Layer 9 of a small transformer language model trained on English Wikipedia (12 layers, counted from 0, width 128).
A neuron adds its activation times its output weights to the MLP's output. To switch it off is to set its activation to zero at one token and run the rest of the model.

Output weights of the MLP neurons that the questions are about. A number n stands for (n - 500) times 0.00077.
n22: 516 580 509 373 661 516 655 616 466 657 542 555 528 600 726 533 393 383 419 470 536 397 394 385 516 380 589 395 517 483 666 331 443 438 543 535 448 424 431 586 503 400 448 456 525 538 653 500 531 176 621 662 536 616 458 392 378 287 287 626 386 543 576 784 573 459 238 483 491 506 611 296 425 510 420 365 527 592 594 616 367 654 503 494 516 466 333 429 546 425 365 472 418 422 394 547 575 703 614 494 444 572 566 536 658 561 407 397 678 368 396 442 542 613 646 556 603 497 325 465 509 613 603 302 308 481 370 475
n24: 487 559 438 403 426 407 646 751 524 44 592 386 98 515 497 445 427 603 346 720 368 538 628 400 549 452 506 494 454 563 509 545 537 503 497 265 473 393 408 689 531 459 433 623 705 488 530 341 534 399 582 555 450 395 650 484 374 467 575 637 646 603 530 400 607 403 395 322 698 630 519 605 727 418 462 509 599 639 520 477 409 549 490 463 556 497 497 497 497 446 537 506 413 403 478 500 526 611 779 641 596 592 559 547 461 417 500 494 530 415 556 389 378 360 512 600 513 537 524 522 535 523 466 473 638 543 541 435
n27: 319 444 399 439 606 321 415 205 748 673 405 460 331 449 568 681 546 380 391 322 525 527 478 467 366 349 551 847 547 248 384 826 341 700 582 504 635 555 488 726 426 787 219 488 623 423 772 453 433 696 433 713 791 535 647 353 290 631 590 590 463 460 575 488 521 515 477 518 496 674 443 584 727 213 550 375 270 377 361 474 573 461 320 532 484 380 392 276 579 411 228 406 439 548 512 439 609 270 483 432 306 569 512 647 768 483 596 446 571 564 520 460 465 604 433 508 438 672 677 384 508 706 628 651 511 565 694 367
n75: 586 651 442 662 439 518 607 407 397 457 461 630 570 346 533 482 458 359 369 540 585 481 595 462 660 735 580 338 522 666 461 515 532 517 484 581 517 503 535 451 485 728 497 363 493 538 503 387 645 546 497 481 545 542 528 524 556 497 594 395 897 377 325 426 645 462 286 581 433 516 586 410 495 488 591 545 329 540 558 716 361 435 487 549 636 575 536 505 383 505 496 418 437 446 402 325 388 500 646 312 571 608 508 431 620 406 476 587 392 626 526 475 475 620 415 595 440 640 280 464 511 389 701 508 389 310 317 480
n138: 520 535 421 653 514 543 393 584 782 239 655 500 464 563 348 404 619 519 602 448 335 395 375 443 576 337 481 716 437 588 428 537 487 510 511 328 465 369 464 396 430 652 279 487 589 526 442 421 318 635 413 553 560 500 597 444 647 641 550 545 446 492 573 410 436 643 511 671 671 613 447 412 533 605 485 591 578 394 409 486 434 486 628 484 447 471 544 697 471 425 204 447 261 578 517 401 469 628 686 379 632 411 607 447 436 761 516 560 511 514 361 145 548 392 401 435 648 445 285 413 485 479 471 337 374 737 605 385
n176: 390 497 604 584 442 310 689 720 547 520 480 570 652 521 610 526 520 322 572 436 343 688 464 223 472 359 484 452 488 225 564 371 458 470 500 526 443 485 517 611 511 669 474 375 375 489 403 436 438 427 561 615 479 484 450 475 483 467 579 550 869 538 481 398 393 564 547 707 450 565 582 328 454 623 508 551 376 500 432 700 573 447 540 588 432 315 420 612 525 515 354 500 452 452 582 390 457 475 447 605 550 517 663 484 516 655 484 545 561 395 402 555 462 523 468 541 486 536 397 486 671 571 537 511 535 464 411 503
n212: 382 511 507 603 557 637 474 464 825 372 324 363 515 524 496 719 471 614 717 415 445 595 405 432 588 377 445 588 604 361 278 384 472 448 578 118 411 750 420 360 341 298 489 542 465 468 517 621 484 563 569 428 285 418 607 589 432 624 546 407 449 448 527 350 553 403 488 496 605 585 511 612 371 378 352 500 420 431 322 574 741 448 336 600 684 510 608 493 627 628 688 567 580 504 328 425 573 594 649 531 668 545 648 543 364 695 537 436 534 301 261 508 507 525 357 366 407 425 420 568 582 507 627 758 513 454 304 643
n213: 389 551 515 527 363 387 366 593 492 575 402 503 626 526 473 361 497 426 516 360 517 525 663 495 430 467 620 535 636 678 464 423 465 389 457 533 424 365 585 362 468 492 398 583 572 286 430 433 399 596 571 465 482 529 342 549 505 586 508 585 772 510 472 571 416 455 416 636 682 415 427 437 537 582 525 475 535 521 349 562 748 358 548 566 470 548 484 500 526 522 152 460 477 569 475 403 619 471 563 492 438 548 585 482 643 417 500 423 561 416 444 416 549 415 627 587 612 510 739 470 692 526 436 577 476 409 643 615
n245: 390 611 385 579 434 452 346 352 485 287 617 265 322 419 486 378 466 479 521 661 569 446 441 555 560 553 488 376 541 378 667 599 548 361 558 451 524 329 542 465 436 658 590 467 321 533 503 487 693 734 576 573 451 535 520 342 442 678 524 551 729 585 611 369 552 531 486 437 635 478 463 739 575 525 492 605 307 462 440 481 516 446 497 512 606 414 522 483 553 503 839 557 467 435 564 642 416 443 362 530 269 677 523 477 682 436 415 445 693 522 292 657 451 351 506 314 442 592 372 552 536 548 497 506 478 434 460 413
n256: 322 595 369 543 541 305 465 359 664 413 413 670 578 505 457 633 735 537 368 430 391 638 706 394 438 84 477 313 770 612 346 461 590 411 752 578 528 540 434 275 409 802 407 566 484 638 302 475 531 820 432 224 514 399 419 797 461 469 380 279 595 957 312 510 611 566 24 474 235 544 155 417 522 481 696 281 612 639 615 540 500 692 405 463 519 570 451 252 282 257 672 524 413 147 427 581 87 363 217 585 547 278 664 550 592 337 444 641 531 520 443 707 605 661 638 565 883 421 309 510 562 420 536 477 474 638 481 174
n273: 615 564 421 336 319 420 390 523 429 247 612 598 533 489 682 473 609 633 459 583 626 390 635 324 474 372 471 473 416 298 706 570 598 645 745 264 404 619 567 429 386 605 290 447 420 538 504 697 492 425 587 415 637 442 489 633 343 650 257 197 336 463 631 450 435 329 496 504 364 493 489 624 431 539 730 620 514 426 633 679 607 673 479 589 496 399 523 288 456 600 586 625 504 345 369 520 289 335 516 316 475 744 746 658 367 593 553 561 623 496 349 792 562 473 295 670 700 535 632 531 563 612 541 274 280 500 550 658
n283: 682 365 531 461 577 455 493 562 566 481 529 576 643 457 514 560 652 500 583 433 230 281 646 588 449 493 391 361 433 565 534 467 449 541 401 415 406 463 535 402 584 674 609 229 582 561 559 483 376 409 433 536 607 515 552 355 347 661 265 595 674 279 596 636 445 665 590 355 628 399 603 381 333 493 539 395 533 438 504 524 331 480 621 327 600 418 487 596 516 555 474 529 465 407 598 671 480 789 646 490 454 427 414 473 271 432 617 414 403 534 513 305 605 543 460 406 575 447 329 621 607 249 381 552 631 567 594 576
n289: 446 552 453 262 454 228 599 298 497 586 565 618 719 348 674 639 587 462 594 621 658 628 481 297 475 605 295 433 404 244 510 442 412 569 369 727 596 434 643 419 560 399 351 454 559 504 698 570 543 515 589 543 725 578 456 390 468 726 585 337 570 487 558 343 578 380 678 675 598 477 436 590 394 482 335 460 427 404 539 563 541 519 449 379 695 305 388 342 658 372 429 373 553 420 357 545 777 681 590 563 480 637 658 433 448 647 313 345 527 515 616 588 547 605 357 348 482 403 450 414 575 440 462 433 689 528 313 468
n375: 360 523 656 335 433 697 375 418 350 460 481 744 655 203 496 681 713 539 702 447 761 497 575 526 529 298 475 551 642 415 434 814 391 507 573 452 642 576 511 531 643 183 556 297 492 576 532 618 416 649 572 677 455 655 538 511 530 414 405 627 184 388 658 471 669 416 475 408 511 338 621 627 350 199 558 493 284 698 596 343 550 724 335 489 423 554 385 592 397 517 553 558 535 293 652 411 402 547 604 370 423 493 563 476 715 523 573 563 559 649 380 310 542 429 416 482 507 353 421 544 443 454 445 676 533 467 539 413
n394: 199 519 543 344 396 331 457 318 464 655 644 406 495 614 643 742 608 822 260 204 823 590 609 717 527 161 278 404 404 271 596 618 600 446 771 589 620 242 581 524 404 584 458 346 439 614 535 271 621 558 440 662 308 487 483 459 620 500 394 399 409 556 522 542 588 508 649 409 477 356 744 509 655 369 483 262 375 558 591 452 668 519 490 491 799 428 285 526 589 359 732 747 298 613 370 500 609 622 54 387 460 741 251 548 303 354 559 378 545 524 359 475 276 650 663 621 751 323 430 170 301 872 714 452 583 587 494 527
n457: 503 535 417 515 347 494 584 515 374 729 546 510 285 664 567 590 571 515 390 419 628 534 471 558 676 595 503 425 258 375 389 571 575 335 319 374 380 337 459 679 638 537 518 408 416 521 457 222 599 453 579 500 446 584 562 572 418 618 593 478 787 319 618 636 657 362 463 523 342 586 434 469 467 436 455 518 370 477 540 673 453 602 427 450 518 497 582 715 313 443 224 446 381 487 390 573 525 459 427 618 497 444 460 531 330 538 401 400 399 472 569 399 411 494 390 576 375 478 487 470 386 491 591 622 505 625 480 524

Each question names a token from some text and the token that comes next. It shows the activations a of the neurons there, in the order above. A number n stands for (n - 500) times 0.016.

Then comes g, the gradient of the next token's log-probability with respect to the MLP's output, scaled to length 1. A neuron's effect is roughly proportional to its activation times (output weights . g). A number n stands for (n - 500) times 0.00074.

" (", then "Paul"
a: 500 632 500 489 497 500 495 533 577 500 497 492 494 623 495 498
g: 795 463 340 514 254 417 455 528 156 392 410 540 409 642 451 499 277 538 302 434 547 567 537 555 396 540 454 477 241 510 458 361 472 410 613 499 452 571 660 358 379 469 634 615 551 510 685 788 575 535 605 449 455 546 638 711 276 465 649 333 440 543 533 655 590 283 521 549 511 758 441 619 302 370 498 502 643 324 433 545 518 569 587 441 634 407 344 481 420 454 627 493 685 573 443 539 643 385 430 663 414 542 692 592 442 423 377 454 442 399 622 300 386 636 503 405 677 486 549 796 583 520 629 528 466 473 449 456
Which neuron, switched off, raises the next token's probability most? n375

" My", then " Children"
a: 490 494 500 500 491 490 499 685 490 500 498 576 500 500 496 500
g: 602 563 529 593 383 701 411 599 352 638 415 547 563 546 481 589 564 501 628 580 386 312 517 510 615 352 398 479 807 503 607 446 437 335 385 589 282 528 217 333 322 556 239 547 652 448 602 423 604 687 593 534 477 553 423 464 649 650 564 373 600 373 418 531 522 448 365 661 561 393 438 439 606 640 333 435 502 791 492 485 539 429 425 553 356 359 406 703 509 559 375 480 548 495 612 490 409 656 720 728 489 234 594 713 566 446 439 461 372 373 350 456 393 520 369 409 399 645 341 744 526 489 695 489 500 357 448 614
Which two neurons, each switched off alone, lower its probability most, in order? n213, n283

".\"", then " The"
a: 496 491 495 675 497 514 500 490 643 500 491 492 514 494 560 687
g: 301 613 490 413 606 417 332 452 447 505 276 585 632 417 384 327 514 617 838 471 558 594 241 399 532 656 336 422 637 549 425 589 552 366 476 295 360 550 367 414 550 501 651 508 360 397 619 542 601 500 522 355 497 476 248 664 441 454 612 567 488 506 496 523 501 512 353 505 280 414 221 423 531 673 349 534 629 510 405 488 511 563 418 282 575 504 616 534 560 650 544 438 391 652 592 550 478 530 618 708 464 295 576 588 598 367 582 666 521 555 701 354 528 652 156 476 457 742 492 623 447 509 745 556 534 576 535 625
Which neuron, switched off, raises the next token's probability most? n394

" of", then " the"
a: 546 500 498 491 500 726 551 709 491 620 499 547 496 521 500 667
g: 534 313 505 507 500 379 550 508 644 386 447 541 596 450 550 374 559 765 449 325 610 263 361 341 192 478 490 571 585 425 376 687 676 624 491 401 596 351 383 507 294 529 580 471 290 448 493 402 629 606 599 646 487 326 585 662 619 483 465 468 483 610 654 439 392 411 393 566 284 671 383 564 690 351 619 572 591 592 456 485 431 578 478 324 687 548 465 516 600 293 417 567 335 429 625 532 421 573 337 534 653 377 530 361 406 442 752 560 678 667 603 636 297 538 381 727 429 569 340 541 331 607 655 635 585 551 402 477
Which neuron, switched off, lowers the next token's probability most? n256

"The", then " band"
a: 496 495 500 500 492 525 510 709 490 490 500 626 498 497 499 602
g: 684 518 418 529 492 592 275 564 540 642 475 473 353 312 618 396 522 385 575 472 475 601 420 439 525 505 551 513 351 350 578 497 637 455 601 403 320 550 373 669 369 580 549 704 509 451 567 538 489 658 526 699 334 614 614 493 362 466 514 504 446 471 618 548 353 487 710 544 523 587 491 504 503 385 677 464 522 222 432 528 624 332 769 552 548 372 674 534 509 491 526 744 529 306 674 297 587 571 236 676 348 747 463 374 700 329 604 483 562 399 133 422 371 376 586 387 406 338 375 581 391 649 496 539 571 435 581 599
Which neuron, switched off, lowers the next token's probability most? n213

" R", then "CA"
a: 490 491 500 493 498 500 650 499 497 500 667 557 490 500 500 497
g: 579 420 542 444 500 313 723 322 350 385 794 732 487 342 352 486 491 598 579 373 291 640 431 582 386 595 508 539 473 561 619 518 609 237 472 458 259 359 684 327 626 449 661 302 475 618 590 392 617 488 700 504 517 636 336 233 300 555 623 391 442 609 511 653 467 530 672 537 395 713 490 491 424 679 378 531 510 415 661 471 389 471 539 418 465 489 442 645 518 415 606 579 684 439 553 630 532 447 513 596 337 565 386 547 666 512 624 329 441 527 577 474 641 409 271 512 474 575 756 442 544 393 464 553 534 330 507 287
Which neuron, switched off, lowers the next token's probability most? n283

" perform", then " until"
a: 495 489 494 489 551 596 600 494 494 497 642 584 500 500 500 523
g: 393 308 737 312 463 442 626 519 568 513 473 542 400 459 582 316 545 493 534 345 406 528 577 586 266 479 670 354 467 480 760 547 365 636 742 483 783 608 517 445 716 601 424 567 585 789 330 678 702 522 588 448 531 333 501 402 615 503 335 550 492 437 492 530 520 424 413 489 412 500 500 405 462 661 276 721 460 546 524 650 526 415 354 604 516 425 381 445 483 517 543 272 280 196 515 336 621 384 420 413 440 510 297 510 534 474 511 425 615 555 757 430 627 584 589 444 541 714 549 344 594 554 486 432 408 670 488 371
Which neuron, switched off, lowers the next token's probability most? n273

"s", then ")"
a: 552 493 500 500 524 498 498 497 565 587 500 604 602 498 494 498
g: 465 342 568 578 465 521 546 254 637 525 525 454 620 422 649 542 576 576 285 503 339 571 386 652 363 469 588 638 307 704 628 605 482 562 789 410 388 496 712 444 478 446 618 375 340 346 558 605 541 407 562 659 278 453 480 588 396 469 435 593 571 549 328 385 693 420 585 474 631 557 600 326 666 366 419 547 435 315 355 600 659 523 376 559 561 513 563 317 507 387 590 336 680 318 565 337 656 692 522 482 384 589 344 496 445 569 200 500 495 544 564 574 428 475 332 467 704 384 602 478 642 277 696 442 682 391 616 497
Which neuron, switched off, raises the next token's probability most? n256

" \"", then "John"
a: 500 965 522 579 500 494 534 495 664 500 500 607 500 490 499 500
g: 517 392 634 639 327 516 358 742 581 355 226 494 490 607 362 676 679 498 417 689 455 537 478 492 432 534 547 331 568 369 540 467 375 587 595 457 397 562 472 536 535 401 215 592 699 477 642 398 462 547 676 528 372 544 563 565 613 778 546 453 501 584 447 648 609 580 480 445 690 622 350 700 598 391 319 588 386 574 618 670 345 580 568 293 554 407 564 353 479 541 583 585 802 428 401 497 370 545 424 550 464 495 586 588 561 612 395 415 314 451 345 254 457 453 437 152 567 381 664 681 539 431 460 411 472 456 410 345
Which two neurons, each switched off alone, lower its probability most, in order? n24, n245

",", then " One"
a: 541 500 500 498 500 769 500 551 499 491 499 496 491 490 500 607
g: 468 648 451 715 527 462 559 712 552 632 277 538 412 388 386 621 428 386 269 546 230 329 436 435 543 466 343 575 464 684 402 715 201 342 446 544 470 656 433 518 449 532 437 570 722 521 490 580 549 515 474 566 369 513 380 701 657 645 659 388 580 404 430 633 482 388 437 712 530 543 452 424 422 564 487 528 524 607 420 505 482 585 399 300 401 583 666 445 620 706 737 245 454 673 410 440 578 556 648 450 581 467 576 597 414 286 445 495 240 432 684 448 315 401 427 357 687 578 545 554 709 377 503 537 532 356 491 590
Which neuron, switched off, raises the next token's probability most? n176

" We", then " Me"
a: 500 498 493 500 530 496 500 684 495 500 493 525 500 493 500 500
g: 358 479 638 620 449 719 368 738 363 389 132 452 551 416 536 671 527 483 525 640 637 552 549 584 467 573 563 671 680 432 580 300 359 315 398 622 523 567 545 448 347 385 612 632 516 302 331 562 711 444 622 497 471 626 557 480 413 656 559 372 521 434 464 347 559 378 499 582 357 409 667 457 578 467 487 433 435 592 176 621 454 458 364 527 579 659 629 690 587 525 312 357 605 281 508 725 583 497 694 593 524 227 525 505 495 516 550 534 411 436 663 340 332 603 458 514 542 420 353 645 421 513 655 369 337 501 514 492
Which neuron, switched off, lowers the next token's probability most? n213

" be", then "w"
a: 496 492 557 489 699 513 492 766 498 500 489 513 500 497 493 492
g: 598 617 556 344 545 316 459 363 564 398 643 493 144 361 506 480 461 728 431 463 490 597 463 307 526 378 605 366 461 510 644 672 509 686 654 242 550 418 467 406 477 479 385 525 516 482 544 480 449 398 505 445 477 486 522 747 511 496 417 376 555 470 485 562 423 619 532 301 488 612 623 479 490 493 461 381 472 647 508 462 373 749 852 317 733 520 418 319 276 615 686 571 700 521 283 601 319 374 516 491 554 432 520 471 460 426 353 501 714 521 480 506 589 691 671 476 782 380 549 488 472 526 345 421 467 552 468 751
Which neuron, switched off, raises the next token's probability most? n213

"ard", then " ("
a: 528 500 499 500 567 500 500 500 500 495 498 507 537 579 794 499
g: 490 596 731 574 654 744 484 695 700 255 339 577 295 448 394 659 358 437 531 385 679 479 609 345 529 452 493 287 366 408 592 252 490 589 371 688 419 605 550 465 496 615 360 415 533 519 449 496 266 460 403 397 433 686 485 455 500 393 643 521 458 367 655 502 515 281 574 510 427 581 597 490 512 791 532 508 372 363 530 710 537 273 712 407 561 451 483 604 524 507 458 456 439 486 542 415 556 460 752 440 503 350 296 354 291 616 721 626 297 656 444 552 604 451 504 459 649 647 467 428 624 432 588 580 471 495 406 608
Which neuron, switched off, lowers the next token's probability most? n138

" Will", then "s"
a: 721 500 490 500 492 500 498 494 493 500 493 576 500 490 496 500
g: 509 455 477 492 817 689 660 443 382 385 556 500 334 487 576 425 567 413 486 367 408 304 487 584 511 647 463 471 584 397 556 618 439 565 509 460 515 228 502 424 423 423 586 269 579 353 507 466 533 515 446 636 619 760 714 535 671 526 279 489 538 556 425 528 441 604 629 501 317 493 499 274 578 354 468 356 607 789 653 552 541 413 500 629 415 456 380 683 415 339 452 649 457 514 446 775 443 514 711 460 547 390 339 340 391 451 463 749 862 491 423 271 490 412 504 495 508 372 649 335 488 679 450 494 419 554 486 572
Which neuron, switched off, lowers the next token's probability most? n22

" Jesus", then " as"
a: 496 500 669 499 500 500 498 559 495 496 496 498 494 500 500 493
g: 468 579 756 294 661 592 606 735 587 384 405 588 630 563 478 323 485 549 345 231 738 521 503 565 705 372 645 290 384 509 540 716 483 297 337 414 624 617 626 550 402 475 653 560 573 485 409 591 541 254 432 500 436 483 557 479 481 500 775 522 652 463 588 584 526 839 447 686 459 459 603 504 303 394 417 614 578 395 428 499 358 189 302 565 588 465 341 559 579 461 509 568 444 430 522 534 643 450 261 383 592 469 393 389 363 441 429 565 579 408 441 666 566 581 388 364 524 529 479 555 454 356 526 584 346 575 586 454
Which neuron, switched off, raises the next token's probability most? n27

".", then "\n"
a: 493 498 495 860 500 511 500 496 682 500 497 496 491 490 499 687
g: 679 463 563 462 579 623 646 484 467 403 723 355 380 496 480 513 450 563 215 594 606 495 659 302 492 504 617 463 361 499 408 558 686 673 443 614 479 423 574 600 409 734 542 389 556 585 298 401 525 515 493 686 580 414 758 403 537 361 492 409 422 485 522 331 572 512 468 503 534 552 681 485 583 335 669 371 422 749 549 499 398 381 524 748 702 565 422 415 453 272 486 589 514 303 525 414 613 475 418 245 592 766 472 246 400 554 455 469 402 554 377 744 406 480 455 603 378 275 327 555 465 325 494 701 616 586 483 436
Which neuron, switched off, lowers the next token's probability most? n75

" Doug", then " Johnson"
a: 504 498 524 500 500 500 614 498 492 500 542 609 533 499 490 500
g: 608 389 288 471 452 323 553 621 612 449 631 628 706 415 496 539 482 648 478 378 565 636 718 378 494 664 698 385 500 631 326 606 583 373 454 614 686 462 507 425 451 425 207 549 504 597 610 696 601 302 609 442 526 421 475 620 429 483 309 445 522 530 380 788 524 529 494 482 575 568 417 685 387 439 762 280 463 432 521 689 388 635 504 355 351 456 440 632 386 353 819 522 565 274 563 494 607 366 485 675 327 457 271 667 518 525 343 404 614 318 521 622 621 469 430 493 407 510 482 478 489 532 345 419 364 542 503 421
Which neuron, switched off, lowers the next token's probability most? n273

" that", then " described"
a: 490 494 492 493 513 707 508 600 543 497 500 500 500 496 500 492
g: 712 600 495 573 451 574 581 454 509 596 422 475 515 527 247 622 670 458 491 432 440 673 647 419 555 590 411 388 340 425 703 475 475 481 482 634 444 579 480 619 520 284 485 392 561 667 614 401 718 504 526 455 601 736 402 330 370 541 572 458 590 723 424 653 455 547 601 359 424 517 530 598 386 642 301 377 384 696 555 518 631 277 639 300 519 393 692 339 487 521 384 203 569 619 558 355 553 305 722 556 376 600 701 500 491 433 449 524 344 300 336 434 543 303 274 579 591 569 594 397 338 662 368 416 527 475 620 554
Which two neurons, each switched off alone, lower its probability most, in order? n176, n213

"t", then " began"
a: 686 500 522 496 500 500 500 500 500 499 507 661 489 496 538 500
g: 414 469 660 300 494 422 327 293 552 515 732 502 722 420 401 613 413 325 679 415 414 403 544 601 444 631 491 673 396 407 387 426 525 648 381 595 580 608 616 647 475 485 330 455 762 723 635 525 327 776 559 626 628 475 343 373 588 641 471 504 408 477 446 416 383 557 440 533 426 614 533 531 623 267 656 322 402 306 444 513 625 355 551 662 289 537 511 389 590 410 464 307 471 444 698 404 524 570 573 448 409 513 681 362 716 507 541 340 301 537 567 483 538 480 572 501 452 478 578 348 364 637 526 724 431 674 532 300
Which neuron, switched off, lowers the next token's probability most? n27

".", then " Doug"
a: 491 491 494 738 500 508 498 493 718 500 495 558 492 489 499 777
g: 512 640 531 439 183 669 410 520 462 367 197 485 759 597 536 503 556 558 497 519 436 356 491 654 517 427 462 526 335 383 581 599 465 363 663 476 408 627 671 595 651 366 330 415 621 452 692 343 449 595 752 374 522 543 527 531 386 502 499 464 456 355 463 625 550 566 569 464 403 448 531 710 460 560 403 622 505 266 538 591 451 597 607 473 600 405 384 611 465 706 598 313 688 693 345 576 449 448 380 676 411 396 451 761 461 637 426 323 486 315 524 268 609 608 695 346 598 339 588 295 645 549 523 357 507 490 379 474
Which neuron, switched off, raises the next token's probability most? n75

" four", then " are"
a: 493 500 638 499 489 497 498 542 491 492 500 609 496 496 497 492
g: 457 524 795 557 480 622 390 540 463 459 493 508 647 444 400 536 499 516 619 515 437 485 465 735 474 331 684 539 239 748 451 486 384 714 503 398 410 617 554 677 384 541 405 420 373 621 689 330 461 546 705 467 439 438 667 389 446 514 307 255 468 414 547 288 329 432 436 536 676 596 537 490 901 359 514 472 459 680 566 379 459 378 484 572 655 391 634 539 476 571 506 318 525 495 493 615 505 471 335 283 677 418 476 423 530 401 472 345 388 599 507 517 450 637 389 553 549 617 639 467 372 255 599 731 551 572 585 303
Which two neurons, each switched off alone, lower its probability most, in order? n27, n283

"ness", then "a"
a: 506 495 500 500 496 543 497 500 497 500 500 489 496 500 497 498
g: 408 590 372 489 643 338 435 380 553 532 457 533 470 375 539 467 496 497 467 549 549 523 561 348 698 501 621 496 567 331 731 337 591 494 460 456 613 665 566 561 512 617 615 340 368 605 490 586 429 473 572 244 490 370 486 591 221 642 687 425 431 474 606 485 393 378 530 244 469 693 462 802 302 323 684 244 569 727 516 351 518 636 423 466 652 416 445 488 378 559 687 673 397 706 401 272 721 499 631 378 329 443 436 560 511 435 628 367 395 616 638 400 585 560 533 582 439 717 561 375 583 492 363 393 474 379 554 598
Which neuron, switched off, raises the next token's probability most? n176

" Cor", then "in"
a: 497 542 499 500 490 500 517 497 499 500 500 492 626 500 498 500
g: 538 412 651 446 548 471 476 599 293 556 384 486 492 498 599 371 559 575 535 668 726 698 483 460 578 451 474 432 448 437 418 552 549 514 524 569 458 619 387 497 566 540 331 565 426 514 389 542 228 514 524 594 402 488 585 865 413 360 602 512 578 662 380 597 615 434 285 411 652 487 316 672 463 316 516 456 735 477 804 585 559 318 477 516 493 352 468 404 323 477 527 299 464 530 567 588 368 584 681 560 619 667 443 608 565 566 603 295 365 464 637 703 485 661 508 625 496 234 396 258 612 477 292 369 412 230 565 461
Which neuron, switched off, lowers the next token's probability most? n289

" date", then " to"
a: 498 500 496 497 494 500 497 493 499 493 493 557 491 496 500 491
g: 454 596 519 352 400 356 453 656 568 590 522 527 656 620 508 534 378 503 630 753 618 541 504 662 272 499 612 383 585 433 478 476 620 414 526 619 590 602 362 623 622 658 313 588 401 706 531 426 606 385 371 745 477 374 194 272 400 503 579 464 600 408 446 335 433 464 301 514 630 584 463 568 439 580 590 949 425 498 512 473 394 369 527 606 426 563 485 378 557 693 299 466 370 488 479 381 518 542 295 486 447 608 394 710 330 463 634 441 431 611 502 668 398 634 390 562 452 692 343 417 496 482 606 589 345 430 472 306
Which neuron, switched off, raises the next token's probability most? n283

",", then " General"
a: 573 500 499 500 500 763 500 548 499 489 500 499 493 491 500 625
g: 441 382 480 790 552 306 620 592 417 466 389 417 541 503 563 594 508 473 497 507 117 278 469 377 409 634 402 310 494 458 694 609 432 293 487 572 483 421 584 642 583 559 214 548 688 653 483 536 613 600 377 362 420 362 417 435 423 372 533 521 609 413 592 712 777 523 397 400 315 555 415 672 410 669 770 685 434 613 470 591 552 389 611 373 588 296 507 620 543 549 571 478 530 565 366 507 411 585 565 545 521 555 648 692 525 620 538 608 369 540 540 458 531 350 400 350 504 397 575 439 600 542 619 485 493 393 478 153
Which two neurons, each switched off alone, lower its probability most, in order? n176, n457

"pl", then "ac"
a: 492 496 496 500 611 499 494 568 496 494 490 500 492 492 490 499
g: 477 590 631 503 716 396 615 453 507 467 656 663 395 321 646 460 444 582 403 522 391 238 490 403 601 581 466 584 410 590 552 505 437 575 505 585 377 204 499 482 555 498 535 313 379 425 556 566 501 626 466 558 610 456 420 655 374 686 661 507 470 565 789 527 540 399 384 303 628 473 404 546 531 401 470 300 578 376 513 576 347 491 595 343 382 532 502 534 460 626 523 581 401 685 458 291 392 481 457 500 398 491 623 309 479 606 545 400 741 595 466 462 674 432 225 564 261 815 551 331 626 375 581 675 737 242 582 595
Which neuron, switched off, lowers the next token's probability most? n138

" also", then " co"
a: 515 500 722 500 606 500 533 705 499 499 500 509 500 492 497 500
g: 557 300 511 534 617 461 398 424 442 435 565 605 717 448 338 449 462 544 504 456 672 384 493 333 726 473 508 378 302 404 537 573 767 405 450 539 618 522 626 796 395 435 413 467 569 194 567 555 377 263 396 516 493 437 780 601 386 441 649 634 439 546 341 428 472 631 529 471 431 429 544 670 407 318 486 281 297 439 548 464 516 594 577 369 545 539 409 458 569 539 572 672 823 578 319 308 532 431 519 534 565 449 600 510 545 365 411 683 410 340 479 387 665 775 711 563 459 398 590 507 547 564 424 529 539 371 473 724
Which neuron, switched off, raises the next token's probability most? n138

"vis", then " Pres"
a: 603 500 493 500 500 500 494 500 490 500 497 497 641 495 493 495
g: 385 440 157 535 494 522 560 353 609 437 490 539 648 419 447 559 422 485 838 369 527 612 535 506 487 577 463 506 473 431 557 430 525 305 346 580 471 433 846 392 313 622 428 365 494 523 560 596 289 365 620 634 594 529 546 596 529 333 469 450 432 606 473 424 544 679 477 476 373 536 266 519 630 571 264 559 352 296 631 528 525 538 627 732 276 420 528 489 522 537 612 437 586 529 577 380 287 387 727 592 532 747 610 466 381 528 440 715 530 539 370 509 643 553 254 652 415 563 512 439 630 373 741 340 460 570 544 436
Which neuron, switched off, lowers the next token's probability most? n289

"Sweet", then "z"
a: 507 497 492 500 490 499 493 539 492 500 500 557 499 500 689 497
g: 543 394 248 384 430 583 505 462 558 469 731 590 406 637 476 612 596 619 502 373 566 617 493 357 339 341 382 385 431 524 208 605 547 512 663 452 556 453 613 438 608 429 590 504 392 541 677 533 478 414 341 321 529 642 568 405 376 536 449 488 557 353 483 571 671 587 590 403 421 601 761 299 399 325 622 333 583 656 649 621 537 608 573 447 697 224 362 435 426 405 630 679 674 290 309 586 608 507 406 670 123 448 482 330 531 528 602 616 581 487 474 465 414 544 550 635 605 516 438 548 392 709 629 413 360 491 513 595
Which neuron, switched off, lowers the next token's probability most? n394

" produced", then "."
a: 494 500 500 501 491 490 495 500 490 500 511 489 500 500 500 563
g: 675 416 795 552 568 588 612 395 470 454 462 429 208 478 484 511 635 450 555 727 371 529 492 561 667 634 448 639 484 716 481 535 451 553 514 544 588 429 316 645 359 632 393 498 494 763 599 478 564 593 454 233 455 475 518 464 498 422 319 474 493 484 573 413 468 410 673 570 592 462 529 186 288 582 534 569 408 579 410 133 476 515 413 485 797 601 637 510 414 393 529 404 586 428 645 515 495 579 566 405 465 545 413 599 750 586 434 575 622 501 391 290 459 373 606 280 560 450 518 177 380 574 441 577 636 494 460 349
Which neuron, switched off, raises the next token's probability most? n457

" band", then " and"
a: 500 513 491 489 500 494 490 500 497 500 500 694 495 491 500 632
g: 460 293 705 420 587 413 377 658 584 355 505 561 474 502 497 443 326 531 608 369 346 490 455 490 140 495 516 406 381 430 410 718 412 796 623 407 620 687 371 599 474 588 673 592 731 689 440 400 441 344 344 637 372 385 679 515 731 549 484 625 499 413 604 443 612 566 592 475 563 447 657 674 516 348 452 509 481 413 431 650 396 386 417 592 605 454 451 603 520 701 353 707 310 466 646 532 553 531 322 435 624 554 472 426 451 523 643 335 385 534 587 547 471 692 358 493 341 682 430 389 390 629 356 432 399 645 376 355
Which neuron, switched off, lowers the next token's probability most? n283

"ster", then ","
a: 591 500 499 500 491 512 501 500 500 500 490 490 637 500 516 491
g: 730 385 519 488 463 484 474 396 472 404 389 291 818 699 606 419 621 628 381 786 455 553 478 577 304 676 635 483 437 754 676 643 598 615 486 540 634 297 390 518 432 552 483 479 471 563 421 382 599 595 328 495 465 389 542 336 489 650 467 342 486 504 552 431 387 500 700 390 660 389 506 404 399 329 501 415 429 812 460 478 452 616 353 606 729 476 531 295 396 419 528 606 456 646 444 433 518 457 375 416 611 681 456 654 463 559 411 435 535 438 370 531 491 350 482 609 561 474 464 364 98 694 406 615 579 569 499 441
Which neuron, switched off, raises the next token's probability most? n22